Layer 6 of a small transformer language model trained on English Wikipedia (18 layers, counted from 0, width 128). Numbers have three digits each and are written without spaces.
A neuron's activation on a vector x is GELU(weights . x + bias), where the dot is the dot product.

Input weights of the MLP neurons that the questions are about. A number n stands for (n - 500) times 0.0011.
n22 (bias -0.177): 418390567440720291643484508620635585260602330402617610603655432470743512328685397323473633608500535532433439523808362449325496489622673496813277690564423504340573253556511584455496576772718485512428359326469535672612704539551377583734438452161321620283485582500386678503559567590680782272450642338634355218414561458480364512504491504504393312433485483471516464474305555670519500378327
n119 (bias -0.125): 728370602509482496343525542619531396558331330441594459631579591568616598455466393647267454564430520845684429519551480395567630451527466715447582228602600566653268467303444492743653496660467542422477533470500558580529263452452340310476459566344880430539612410479553417436387457272387681388423367601323240594435544346597759616668267818733292576504372691638368478452435377343325581512201
n124 (bias -0.149): 316458295421733258530422565320607401210706508491508575744647473526544588393504629380535457412555508533539419643496788747350597582713612521783597543176322335241563393517331567601374557877302366532422364617674552676568432796529487598524369316576438663609580552388604899589569751551540332745564518396278508563356430615442539406666435369482467519462452393526508478446411416434347371412415
n130 (bias -0.126): 484488308375645419428654533281354678596542659392419683492404330525606548463426795335623531407342585454586521552703589447402601604623581772625327411387632581563456471575441534573594687451407549778548634479609363473261394539363351468352342444382556261486449650558683512506656314263485310277530762449576346348662226659314404445423550504437509270460337472541641326431229610583544603492697
n155 (bias -0.082): 361457675418723336332601505360459549697534335446324522373641500568562452341790488491663493482571647439496500324587302483296634726592692482518482496287710518561413607749516406575349818647609434794496408229714545589465354374186581210487421407380350203319488868496599337558665504328575576389512505323353373570561253403440613602515269684370505423697327664531479446434643500595413677400584
n168 (bias 0.008): 711568763571703301702567426236465464593540496257372500394545301555607413397591633242570487583538533381651385424525558658684707493597528633591337580359564618480425427255493511739535533507583316769584443430553628551332274677345403333500477597399370504216418605299530637509623525475612454450332694507552477410219550404586590529609477614398449434541518584419655590480472484295524526496442
n180 (bias -0.206): 566491727477322547563527604650571712582284396413589531338358398344479438352760377417640583528473238527239408593425441734383379463567637638531482358395492496374391213413472723575484817356460711504553140495697221513424299533323210469261389651466921567489280542356674287314356619741466518338767421339574385561623658594348468483473359733596669527488621585374547605618505416491404483325576
n182 (bias -0.179): 522600800427508513496369635300360446330299512776632500479347581422677509405395459454366425376434697646679416448421471595647639625500528443768509601541426491663318567186309291456643483533504783338230253251624335517509465607463194434360355818450403578583500688504526619370598403395366567599574642405177381190316311398297681708508400509557594446504686420790568469110537373590528608504592
n184 (bias -0.208): 460496590333543273620572726344496639350470631648549606621558549351605437451430629495575561402780474433720399590615547466505711376547553563652657368226614595659353527417349609859387713567285576695512378518529538470220387548476422441444324433305413407388565816779938595356568517661278596454551453328043280522371414541646644478457306510594172496560500518719618153414571597346305774629556
n210 (bias -0.083): 462229812561655448511568539553500476559609508448269463476500527474366487500686715328555331381445552386517654504604670659329417399596569648475580760278322728576446368479152649508504492696386370285380306500692512696381283433500189432597665455667410587529618328582612373536526480408720453567651733620235466400258430509562617463654470884430391530447373691646799370324456483364481359517440
n218 (bias -0.135): 517383720274569500488309671420308619565605159414280573416757613377525626437544545307390500299337667611656454340550525628602376371500620663439513395505496698579461433551437406688610572492648369393391640658547331686342628537561110417622597789260621615737650533241522491568425362224384366566323564354560198470348678637186360513610536660778338569579315579504585346514468344633373427513391
n227 (bias -0.154): 459448489523589449587621531672602412556417677679397519373490441567362353452552455140510587685447323612392369645400681521401578253579634508462406306500525390559511676374373391492391712570696500368337527543782355456637584428532361523500296524493612408338551525912593398441489554291220697606621307470278496537326412694407481628487399338576508470500660489508434387387496503441582545448724
n229 (bias -0.134): 426656528535497557231569746569645679530690440550322574457562524508753575405648479512455474578398654454576588579532374475382533428482595666676391362729511579613441454302531538586682565580496346277328504380537306627496485512373300541392421472447469606435426561427662474614375604529340500363535700485492414318813426405485616660445361564415256303473380519275664681332551698496554611315418
n256 (bias -0.205): 474215529428332387558400625538577627469575451298759737475448396228553596409460544537310507960390538721593330556306542393522628331604512557439348448608353434541448310662500179552394711609726549500384491442594377711557544449487361395395513570463593730586437566416552496347885262306583549533656787483523404331618688553299748648523531752435480473222312737478521504495271742359500397345617
n268 (bias -0.175): 500621537255555643482618597725633356420345214443392547261391518549589327471522281260460460628452254466492493637605436604376694449534579401465322685541304464633344512369686684350437485665532673515388500415307504676456544668518484536492330668384460452320422417492500484546548553496354593297571450461525516335586739556263561634486390381878473552397808751520515632302434507543482523461387
n281 (bias -0.100): 436363447246500298726411442454366512390537196509417406479433710352593693508389552392332551752474492786509272484484665406417599508594457578651358583348690409470415395576664765651211513480724669691551612482668386442335404637610597314267318514582719399727535512522725743409671682603455615302597459178717228440402496713356589679530544334504423670500508526653542515399342564297332530380409
n294 (bias -0.100): 545313475605467298406506581438567528543482546543497597649424403245588816442469420496426506776614428688485464593414319525359743545421514333549270507508496307480522619570343620617437522542251549586524572173565582555356447408360322527296439592564531791363415748431351398559711475705529350489425571296357451470661347443389672668654418860526555497320532595627533503464456581463476467407626
n334 (bias -0.141): 411389670612677548503488428579556405678589489524504408590838493431249399373600360679496579541531600456623578305676467570299661618518613321353450379287416473658358508477401453531601477439469507551290212408685482515531128685527440325436512682511400485594651400456504617606874414576504579438496468431365492623578664621538720477578244592547177616598307543504575292392488638542588557446652
n366 (bias -0.158): 561360684363523226504240794513403703259572512532726422542694690472591636264540422454590564564593394535590477573320547317621563325525584615509363399427541469409330191712284582253504496549768574475253575441658637632513567444578523434759465707400471363470564366513417739469648344260567523248637482322468544351508628545357409718608627457757460485603434362733547442250024686470464578443260
n385 (bias -0.133): 279525785402692361721385509633442633258615383487578653719693394197625500426591413388496452500707443515705325633821545496378481385606742616603526749478363634467500391483512800397524629639530404492378586363449399479578470523417280371620435409346421694404593700395492539530578529439537649653589531369441509568418393847336478508549469615463336399300540561762617462514171592458178107424516
n386 (bias -0.120): 527527412564490368473550599373630583341441518444722777437549472460478592402482450496507582512426563356606253110518555373679655496588609407638615266289763566477599539395587328477220783532454518660352523579792167571427496492509429423330512455467532391394430734488636531506699625383387693511380500421561465382456420702458460683470520558406435355593417469504672449484464405432643705321507
n387 (bias -0.040): 327417417549506382494539485377491674436556664564507432549403684485418645467503493591433432466383430360470604347400650720404789782673480427794384597086473562456550695557332470380415627466442537493537533406717373472226357569419519358412529601569460336719572566637364420474935636559486455667589485532412478413494404548579665493608406633487520506422439661633444570465599509368474536525490
n411 (bias -0.108): 476572458320443322586438583480626591386388572467785364403396772272523480445571530419515503369500570525508324415473547397557447362705474545674382276244702704518628311444529606545617524474423629672429524362509218794581439380425138427348557349623609607399456658500564361544553749346442575644958695488534419536387359578532647367694529491465418599253454475393469429288394634472364416432566
n422 (bias -0.122): 313470364648398363282437670365475744550500475640531422427604479512274647428531409441437651465587428342604582452339341482389356521586606617624579476445461364728537779349650511409454460528511662386292496450557493664644279748555392500449526693361413521494633356496314617556554493426357766468713551515571572275694606679370356533556204383549445464226504576623496530504429403504415634474302
n446 (bias -0.096): 608144607429853380392546446137602462717473504421271348496518582483500504478685500462504548576618512539566658570829457519308526634708548569685391467337568609601432520540434319456481633537585383668437447458518489570248357667304475306387480689466425451656504512348448545579590655412316083292477445468419553476577681463401508477721313435535541507609519435475547802496466493524252405520438
n450 (bias -0.068): 455424530597625381528426457557412383586477363382621702393481525453428334522446561344606518612559268424486503414513487405475568446467554845649535551364575524488469514232506329642681477561455730523510228496722272356563384640436486413507204537553324298461484622592729524597574560447569472558562576388387424541615402426595565638512357708443387391394572521585449674511686589367613623493437
n461 (bias -0.152): 272556454442458357504509666230616530621377564525544384496382481269417773471763627229474579601500508539286637459496407797704579463723522322331181400563545630573636664626405414379365566485625436801522642380592557684512333479270185516449468466393679527493281688397496520582545496474504331436720449464530302480602614402508337410721521500440577528431629643479594699258483487441683381408442
n463 (bias -0.221): 466402696536492348584480703513558395401549480442661802554386496276605303375492476274420581626695591365351500461573558549535430679504571695797543548571472431400572421344356420672476658580483665626381370345663269608336583431570107681620241592529603832493449475351419885443316727612389328476524527458382327184526300652559473708642367602399587523361621448671743526265455646340621347607274
n487 (bias -0.146): 521164508509485409471364721753493585427282438290538537353568671440446628530626362669319458587383230514530648538614540441462536580709504829802280355612442945697607294642564566463461512719550686500462500381460594664450425399449347338428450496500718527568365370694512488413567647450626568488402379463426409389572589517431453347532338509641574384284769546500415547340443654390448516689139
n493 (bias -0.216): 255144436496511240660506667549472473500564492379557562552427677109614683367584554623516382784475356449279478500746348322686842539679626559483433469543425655540624335488341340559535666481613793453373664237486315561592542500494307378581433589358790630561489683432426592493585544441591509484579535348443303338471576416636591540424487930398406489380363660492675599232474714455368438558580
n498 (bias -0.157): 368504606193447389489520460504384379511430201278579615442465354558850342453504460505624233540539574598623608716300648492635692448713625530487367678544306638567381491382325404380540716496762596398468379248635415546440526746457280224583569491329309456493492488579750440594356619285426561641658540551500336304695454318682802633485221458448490293465718418605755632454225600496636521466586
n501 (bias -0.143): 446378543566656252601416575729500402400422307256488586574646341372701514281684534428576562728839513739588492700699539556472589513426736427718559492476423546445414657366409441468500729542705474642274340397505513496537518495405369326566733694375424363374759578356235473671509627401487449496702571044079541523575402459491524579425514808409137348406346638458637392364156704370413262441709

Each question shows a token from some text and the vector x that enters the MLP there. A number n stands for (n - 500) times 0.0094.

" act": 559580434542534512569517351401544479584449548542407487397512553583503532723555408542498565447526650487462439465504515526428436504539424341494424458533558426488642438553524475420441438589535255512581544550310565408575599517505551586522575418502437422510516559510400505481500601541505450440473480493429529553464557362540394373528546521474548614555446358403472489605524489630493501462584
Which neuron lights up most? n446

"a": 466414558583384494447456504482463432506470470518494598468494490454529373765391382599432508493490454527350528438476493427406345500550381551483534538595488476586606537442633456515621495415499584514487514551472586405429487482522635470522578522544459487592485499542449436480509572430482480616513464616508523515489538521577433523568455440462420550459539301575367543535564504541532518700467
The three highest activations, in order: n487, n450, n422

" at": 444604588486500451562512499537451556484513382474451419448437595528579504718522652494585510460489545490430523458494562480430413546359387485613554527553511506515528564504439547512588437509522584477560486554447497460474490416505473536449506553641557527445522525523558562488502497506519428448489400389582451496527432433417507494431508450189501507577424492446555486479466503674442620556469
The three highest activations, in order: n281, n130, n229

"rom": 471589548453462443565478368298502559498560632612420369579413568594493503667447448572428531600410514439547512455420530550561640492430383507541589533585461380466632603453367405402511470382484519418559453509531559398579604416498540505569587569548426549468401443501406619522474533507432502608396470579549602462511546661380423504620625491458394449571498432484534452650449515562514498680436
Which neuron fires most, and how strongly? n387, at about 0.7

"es": 414362516474447444537451482515469522522489460549504457494386402569553341735473430544496500408466524527331600573549560444454354470483386513433473500608586510505616453375630413431603472470603517530568547425428604461565458403472502562467589427513581500515431538583345423513516493534584579616583464561563624595484521511587385395542423431421609485526506474487412528542533477499471555572512
Which neuron fires most, and how strongly? n487, at about 0.65

" on": 485570450470518478509578483418491458521588609481497485543432547562401550716545635459534503446434503484391539418454477492442673508520423484506517463622476504459553532456439449548601450385501516507546526599515511446520516458423459565503425544545460588501505576443641500517497415553443345495465421411531513533597492405501526498492458489256615445561364361502574484575554526588535581600499
Which neuron lights up most? n130

"”": 530652574494479536490550367546492480464487544470504447426389534613485466767528465538408503574354488493419466486484466481504442528384443518439381512430501499487625628386501525406576511458502548499503549424421500475609565498460552625466484511460454537426401495483489330515500517594498456538497528625430575464521612418513450472551520503342556590425557586459524559636616502598526506481444
Which neuron lights up most? n268

"al": 454424401496468497519534405514410455554454557540522519442505497511496465705405413601478477448494513474314527517542607494544365582498400465436359455520638494531660658507535487437532460455523542455499479523478412422588470338497539532590574490467706442583482566533417406526461630450502440646502583641543470528516469342527381424521502502407512549580492276476432495544567500615529435568589
Which neuron lights up most? n411

" failed": 514615504579532540447484480434513465559566531543412431524499485575502462760589510462626508422438463469475500508487502596369497544448435425635449505519467431429483476536480578452502453469474360433563481561495495431573504623440484480511566481470408388566520500543573522546374551567505496533478486524463634597546441432542494410444553419363504469531493506400547537732629528574449472391461
Which neuron fires most, and how strongly? n124, at about 1

" as": 484571455548478513601601518518420551494492520445461443470489458649577506676525502450605439502586555545540486546618417565517484465465458465469452494614373586538504580559596485549489502513467530439663552436407490500501480396436430540487397486571533475513442562542399342484480530526488449510425461519432478489513536486546478395454468494217668460518443405468450487629550602563472489475557
Which neuron lights up most? n130

" second": 541602545506485496537544474456450489506526512515488490509511496648570490731453523497611552303443637381547525459538502419522464616437416468463496532378553456502596482522397547391511557494374464572508501374334551505581527425518560485610604403581462458413487439428461593483463405440675392446528573658524431512456454414512513397549532619361624482547432463430608470600558510508500468480464
Which neuron lights up most? n210

" B": 564523537506463511491490479614467510431614432496607507525561421520482417693401472522548491444507404504420423530435512470449414531491392528465558475493538392452529523596569481529555403488484514527539658564534553448425506409712475511591495539509454457547554482504572499473407541573570525484445448532581447471445466384509552534507613389436650528514429432556532488529501411603470408354406
Which neuron fires most, and how strongly? n281, at about 0.4

"\n\n": 516622522494531507544428425545517530445512539473571492550519481431543490737538423500449562515461404492430491580464474523551501587449504453538460472441500421336509425595532519466533562464517494522539435642399455465643477558378604485402461479585520510487473567491486473482527488607543463465468509560504482508580537566518498527541612363254561484499568333502558546677534544479415467378480
The three highest activations, in order: n180, n124, n281

" pro": 618580502554491509547468374436419573507520581518480455526493417548435613729441521538653430514373474434401495390407550538550554536550390449406531392508452518383638496501487370474445489324537507453542576576453375365549615627529561489613455556527490466471533464532399437505529529378485560617429451562510546525497552448504522525517486578412660501427453403483615505590460488502538576619591
The three highest activations, in order: n387, n386, n227

" dom": 517579555479486521433452371443470552527589503600460497580527608509442556728546386507541544456492619438441524375460444580511475579435382422542529448454575521449565545433430409457570360459668411386482511547511443469531590553530501458662576598449360447519577483432441561538474396525573505547467529501472633473488482434471484442528670521432586523571383398568467413552519435582534551549500
Which neuron lights up most? n218

" government": 498575496482540575540512374369504425551428527507502509461447509477399400772503505560513446493489481478375495440500466386547550497514399411433471475450512560442618523416473415452465493451557459598550459491364457409615562568465578586607539427558397430468479534542485516552561521519578467508459459531502490590531533430480481409498518504349625564567607442453474550662641464550626512457549
The two highest activations, in order: n450, n461

"ok": 426544470497452583549506363586485493464502459571451435536452618597432367659443513601408577497413551510490503433392571598437374553496389448459509551551476485620494493446577397488571407528672453437483459500402536427512439540534445464488463537530472562586547458485604552471485417708626271547430469500417449499484529499611471552525495436564556534485439419530406368515679520418578741577496
The two highest activations, in order: n334, n182

"/": 472572429460415405551478427602565563513547531318436495578511544504542585702439516467444605576502446503511490421458572402647557437498491565534610425498492329397613487573481466460619536461484500445510558522500471393617627375560466511530573503447561575504463439474357444442515505528512529460503444441652427480564545510465447512566740553360497502404418370413365490672405451586578595530481
The two highest activations, in order: n256, n22

" Its": 519614543479505521567540428473440468432454468555487546482544435581553512725482592461469572499478601473492446564454502461545412437379383471592450533431562493570625564489505419506582384503595521473521437402573482406514477458523635537633446485520417546439541478477472554480507433532636572479466573562557456442556498549484494456494606503199453492496470456493507484442407531432592470495468
The three highest activations, in order: n168, n22, n450

" states": 501545452445553524503532435416499379450502566508488409461455532510415398750553519387467504543546452460422512460472426539406441471436438467475533449544490535421626586512536406465470449457639412570572529564399488394647602504448515537464526486491477414461434603535461513564580549599520505484517343485487573583535542565606395428473483458415570407637604560406475576647602482567466527505553
The three highest activations, in order: n461, n227, n446

" of": 491521451441479465476607542470361533414504590592499582506425544503601472692461573688536471559489560469490494440603384429431628431479468519499493487403552533472543506504506432487541523348577494427540538513413470421473542555474583475487443484623542551507526522543466560515536438490511564579453483445465576519549451494526511567459512511154446504501483535487492521475539531610472456617467
Which neuron lights up most? n493

"ri": 541474562692453519520458374445473440550508621644507485586476601546489454638421349600505453450405406560498520395497416379640679574439384432477568552479354457536512533509485532448506429460555560393543538355442554390555533659513533453562653517622452575557515337484425402444433606377465480638427439508567593484341574522499543549485439241561460597475510465479386509534534480590568534651576
The three highest activations, in order: n182, n387, n334

"80": 509447473580443586527469440493561408539510616566592562520350535545358415730558560418619556426529395401391496429470529402469555435536507474470677517526505446436524507580497490472487520475519488575529461519374403410478553410541487569560432496513438385498512472564457478462527424505459512689502557534453531472530521446492383525460509393342652559515562418469464502562638433601644492453565
The two highest activations, in order: n227, n450

" that was": 551653540489506570556653478394434539548490504507456473455543534482590484731562465487540497427524542475428490434550560490458398469517463509571583563533502512502543462506579593470503472552418512561598446403350475423518512526422520488488453432498444528531502474502501581520523560576499501471523498472518561476447463512505416410471472485206498473534499332409532482581387532534514523500523
Which neuron lights up most? n130

" vill": 485553544452513587442463352409472511499439455606515483482571622446541514731549377512525532549527597463424541437497421482426343542337350406516555504535541590492552636519446470424496436432606456565509367539482529475499509461497620454606532574561405338546605496451384590467531471524615511486555423568475611547434478525395440394507611565426588519611516534552413421583587483546449485569509
Which neuron fires most, and how strongly? n155, at about 0.54

"-": 540527328546548568577447449651431587462421516431655500456449508495495564629393606596452503491502459520446517414531647558497568517272471532434406405438515462397421487479472433548636526450393517454521662563268496320451640446596546618647564523470593611562395562500401600462416561701539432560498386472630436413672480431535537509475547488446565438399476434472384489620523493467580472519451
Which neuron lights up most? n463

"ing": 546398432495422377543596411387417407505492504522448523558403472525491404739461548533513547365534480476368599564502551419510298564537407543453579536511547485518569468460567438479629480458631546541565509488429454479534464453438472521493483525466550538566524460452519512560471452439554383493569491409688461619510489442589357449566532444411507484567394362549530513462576543584559471534489
The three highest activations, in order: n130, n446, n461

" h": 501557558557605544609478579367410468413579501478539389557469395431520521628527498485621456508710552497421540438511472456480443548393402483466564541567414409432509552471457509494596451446499562679502564449415511395555627409619555625449501516639427480463634520400313542497435485507548458518560475405509661437495512487525511519407543614316634457510502387454440497327527564510500394494565
The three highest activations, in order: n501, n463, n294

" Secretary": 572574407572460582471530308561478537495474475511480526438518457464383508742474508594526476516439520497512484424523447505368513597448412423386442466403543536529563507588581507564381498445509449529582609474359495414554541524521505530545572478544518348465489553473466357506566600508523482472414409492547458547516580448467501390476524455413669602518639490372433466705573472688454581482500
Which neuron lights up most? n155

" income": 561523520574488505476518373386534468586503462515461458432492481511390506772568533492588490445589485455387564568569508380473356442486433536454537542420552499428564557388542585466488390505569418511527573491291511440651571627497638528516554542521465413501477447583379523507513554463464525383449425441526531550478571492489428446521619420443508579505568447341422621682528466537507466498369
The two highest activations, in order: n446, n422

" held": 470564473497544552458553433437466439524552481496385502482487541531471410749521519467450544431468595415523516501585550501340477541414420513597532532471530506502655423397538465475507474557494359496556552610402486383604549543427597640467520476549416457492574552530599495549551535551584429496448427473533457575539497439519410453457482464369577492601514423396477497591601520561403538519474
The two highest activations, in order: n446, n124

"8": 501458508517515517544476502648538505503453539493583524514409528563398397753510653540517550473390464390348537422493513461478462494367523497530640468558455404547522500613492576412426577468432566578518529506300466492531534400557717560509559366456532430497450342551485520470516517605459511592484552612462563464528533489415346453469584382385640583420555404436521496398567494496522478597450
Which neuron fires most, and how strongly? n487, at about 0.46

" if": 534536396563476453550607490590493487478460595553446425603499458520570567682498504580557531598538421511475530500543382469469411434488413391493471513492475414459604636582507539487391515507333486580574493421427602517613535451449488454446503329532509505389437625554517403503492623575536405453533431475500494520546480435556427466517581486276581450579508459412495482680517575408399629425582
Which neuron lights up most? n294

" of this": 618493553465499573527579473536446476505476473460534498509522389518521476748467562523510478439443575447466571510440427487497313499514384607480430538478423552480519556409457527516492454462549473530570470416510470465546540547441577443574537445496421551461493384502435402509480570570625453460544532663547529478485511588524560441523511423244542482464439559524489490632626576421539507521508
The three highest activations, in order: n210, n168, n498

" Ag": 550610505475500479562489414489452586430488543632380543546601528425430434689443396523516512442507480491574437381526424631505366421410406383493613442392523516455538557436575434514520433553549418488471452591354461450630623498610523444511584464477351404540573613394538547495468490542553523468469417386450545503409492543521561489515655317547532594597549344534446455634485428508511598589585
The three highest activations, in order: n184, n218, n386

"anc": 458500579567522462510411349534528559523546382457473416561492541588365543686434493489561556449570572507408524437501528354607450516456338533410506571501489585493590366615571570482403431456673452522601545418458510459417538459540671484509514521657446522538639425565413526509375565468529371522394488367550401577434577529494495488473697315533453543501480468425322540517572520512458501518521
Which neuron lights up most? n281

", with the": 544618498556543496483577409545461478571428463513493464557530408575547508664520546433491495428559589491360443563426466483529403557509443439561425539542543441558521590437491532518522515539558544568535542495572437549509503426473611499569582541519468483471494461457525501473498475504501568463516435581492588450484449531490535478450463470056510496561458457478476553495468515545502511461535
Which neuron lights up most? n155

" two": 532532518560499508465580442539459475552440585482423573587431388614530534743446631497550538420392560459375514460439486414568529496476466511406597491550440392416581556479460470450388594506420406555517541547474561476528509545456520583534452396596455514399451476480525504494570599432599478619460505647533447493532460359539464479546404558311663484507520408387502531634598467463541440492589
Which neuron lights up most? n168

"ow": 477527553565537431544482399554507379438460600431562447572369608493386483642483493361503543531563448447542479454469575417540475446354356555470530543600579488563527375751429558569499514373444534617619633465455528511351562318500606492467530627615427469514577600504633514528433459584499417458465380436634407536502560478486534375425651359529544448544507510473389377568634539600457520609469
Which neuron fires most, and how strongly? n281, at about 1.1

"The": 511601521457469508472542430560444545518459464560493433486532445584535475697529573415477482521509502482474478580383450493595438523474420514506483558493578448600565517535461422482536444433560551568516437497569540527515510398506585551645479526516418491391498446549514563477495419531552509476506475609509491453549502443529613539538500539110489519522502410556498526395435545466542444504512
The three highest activations, in order: n498, n168, n450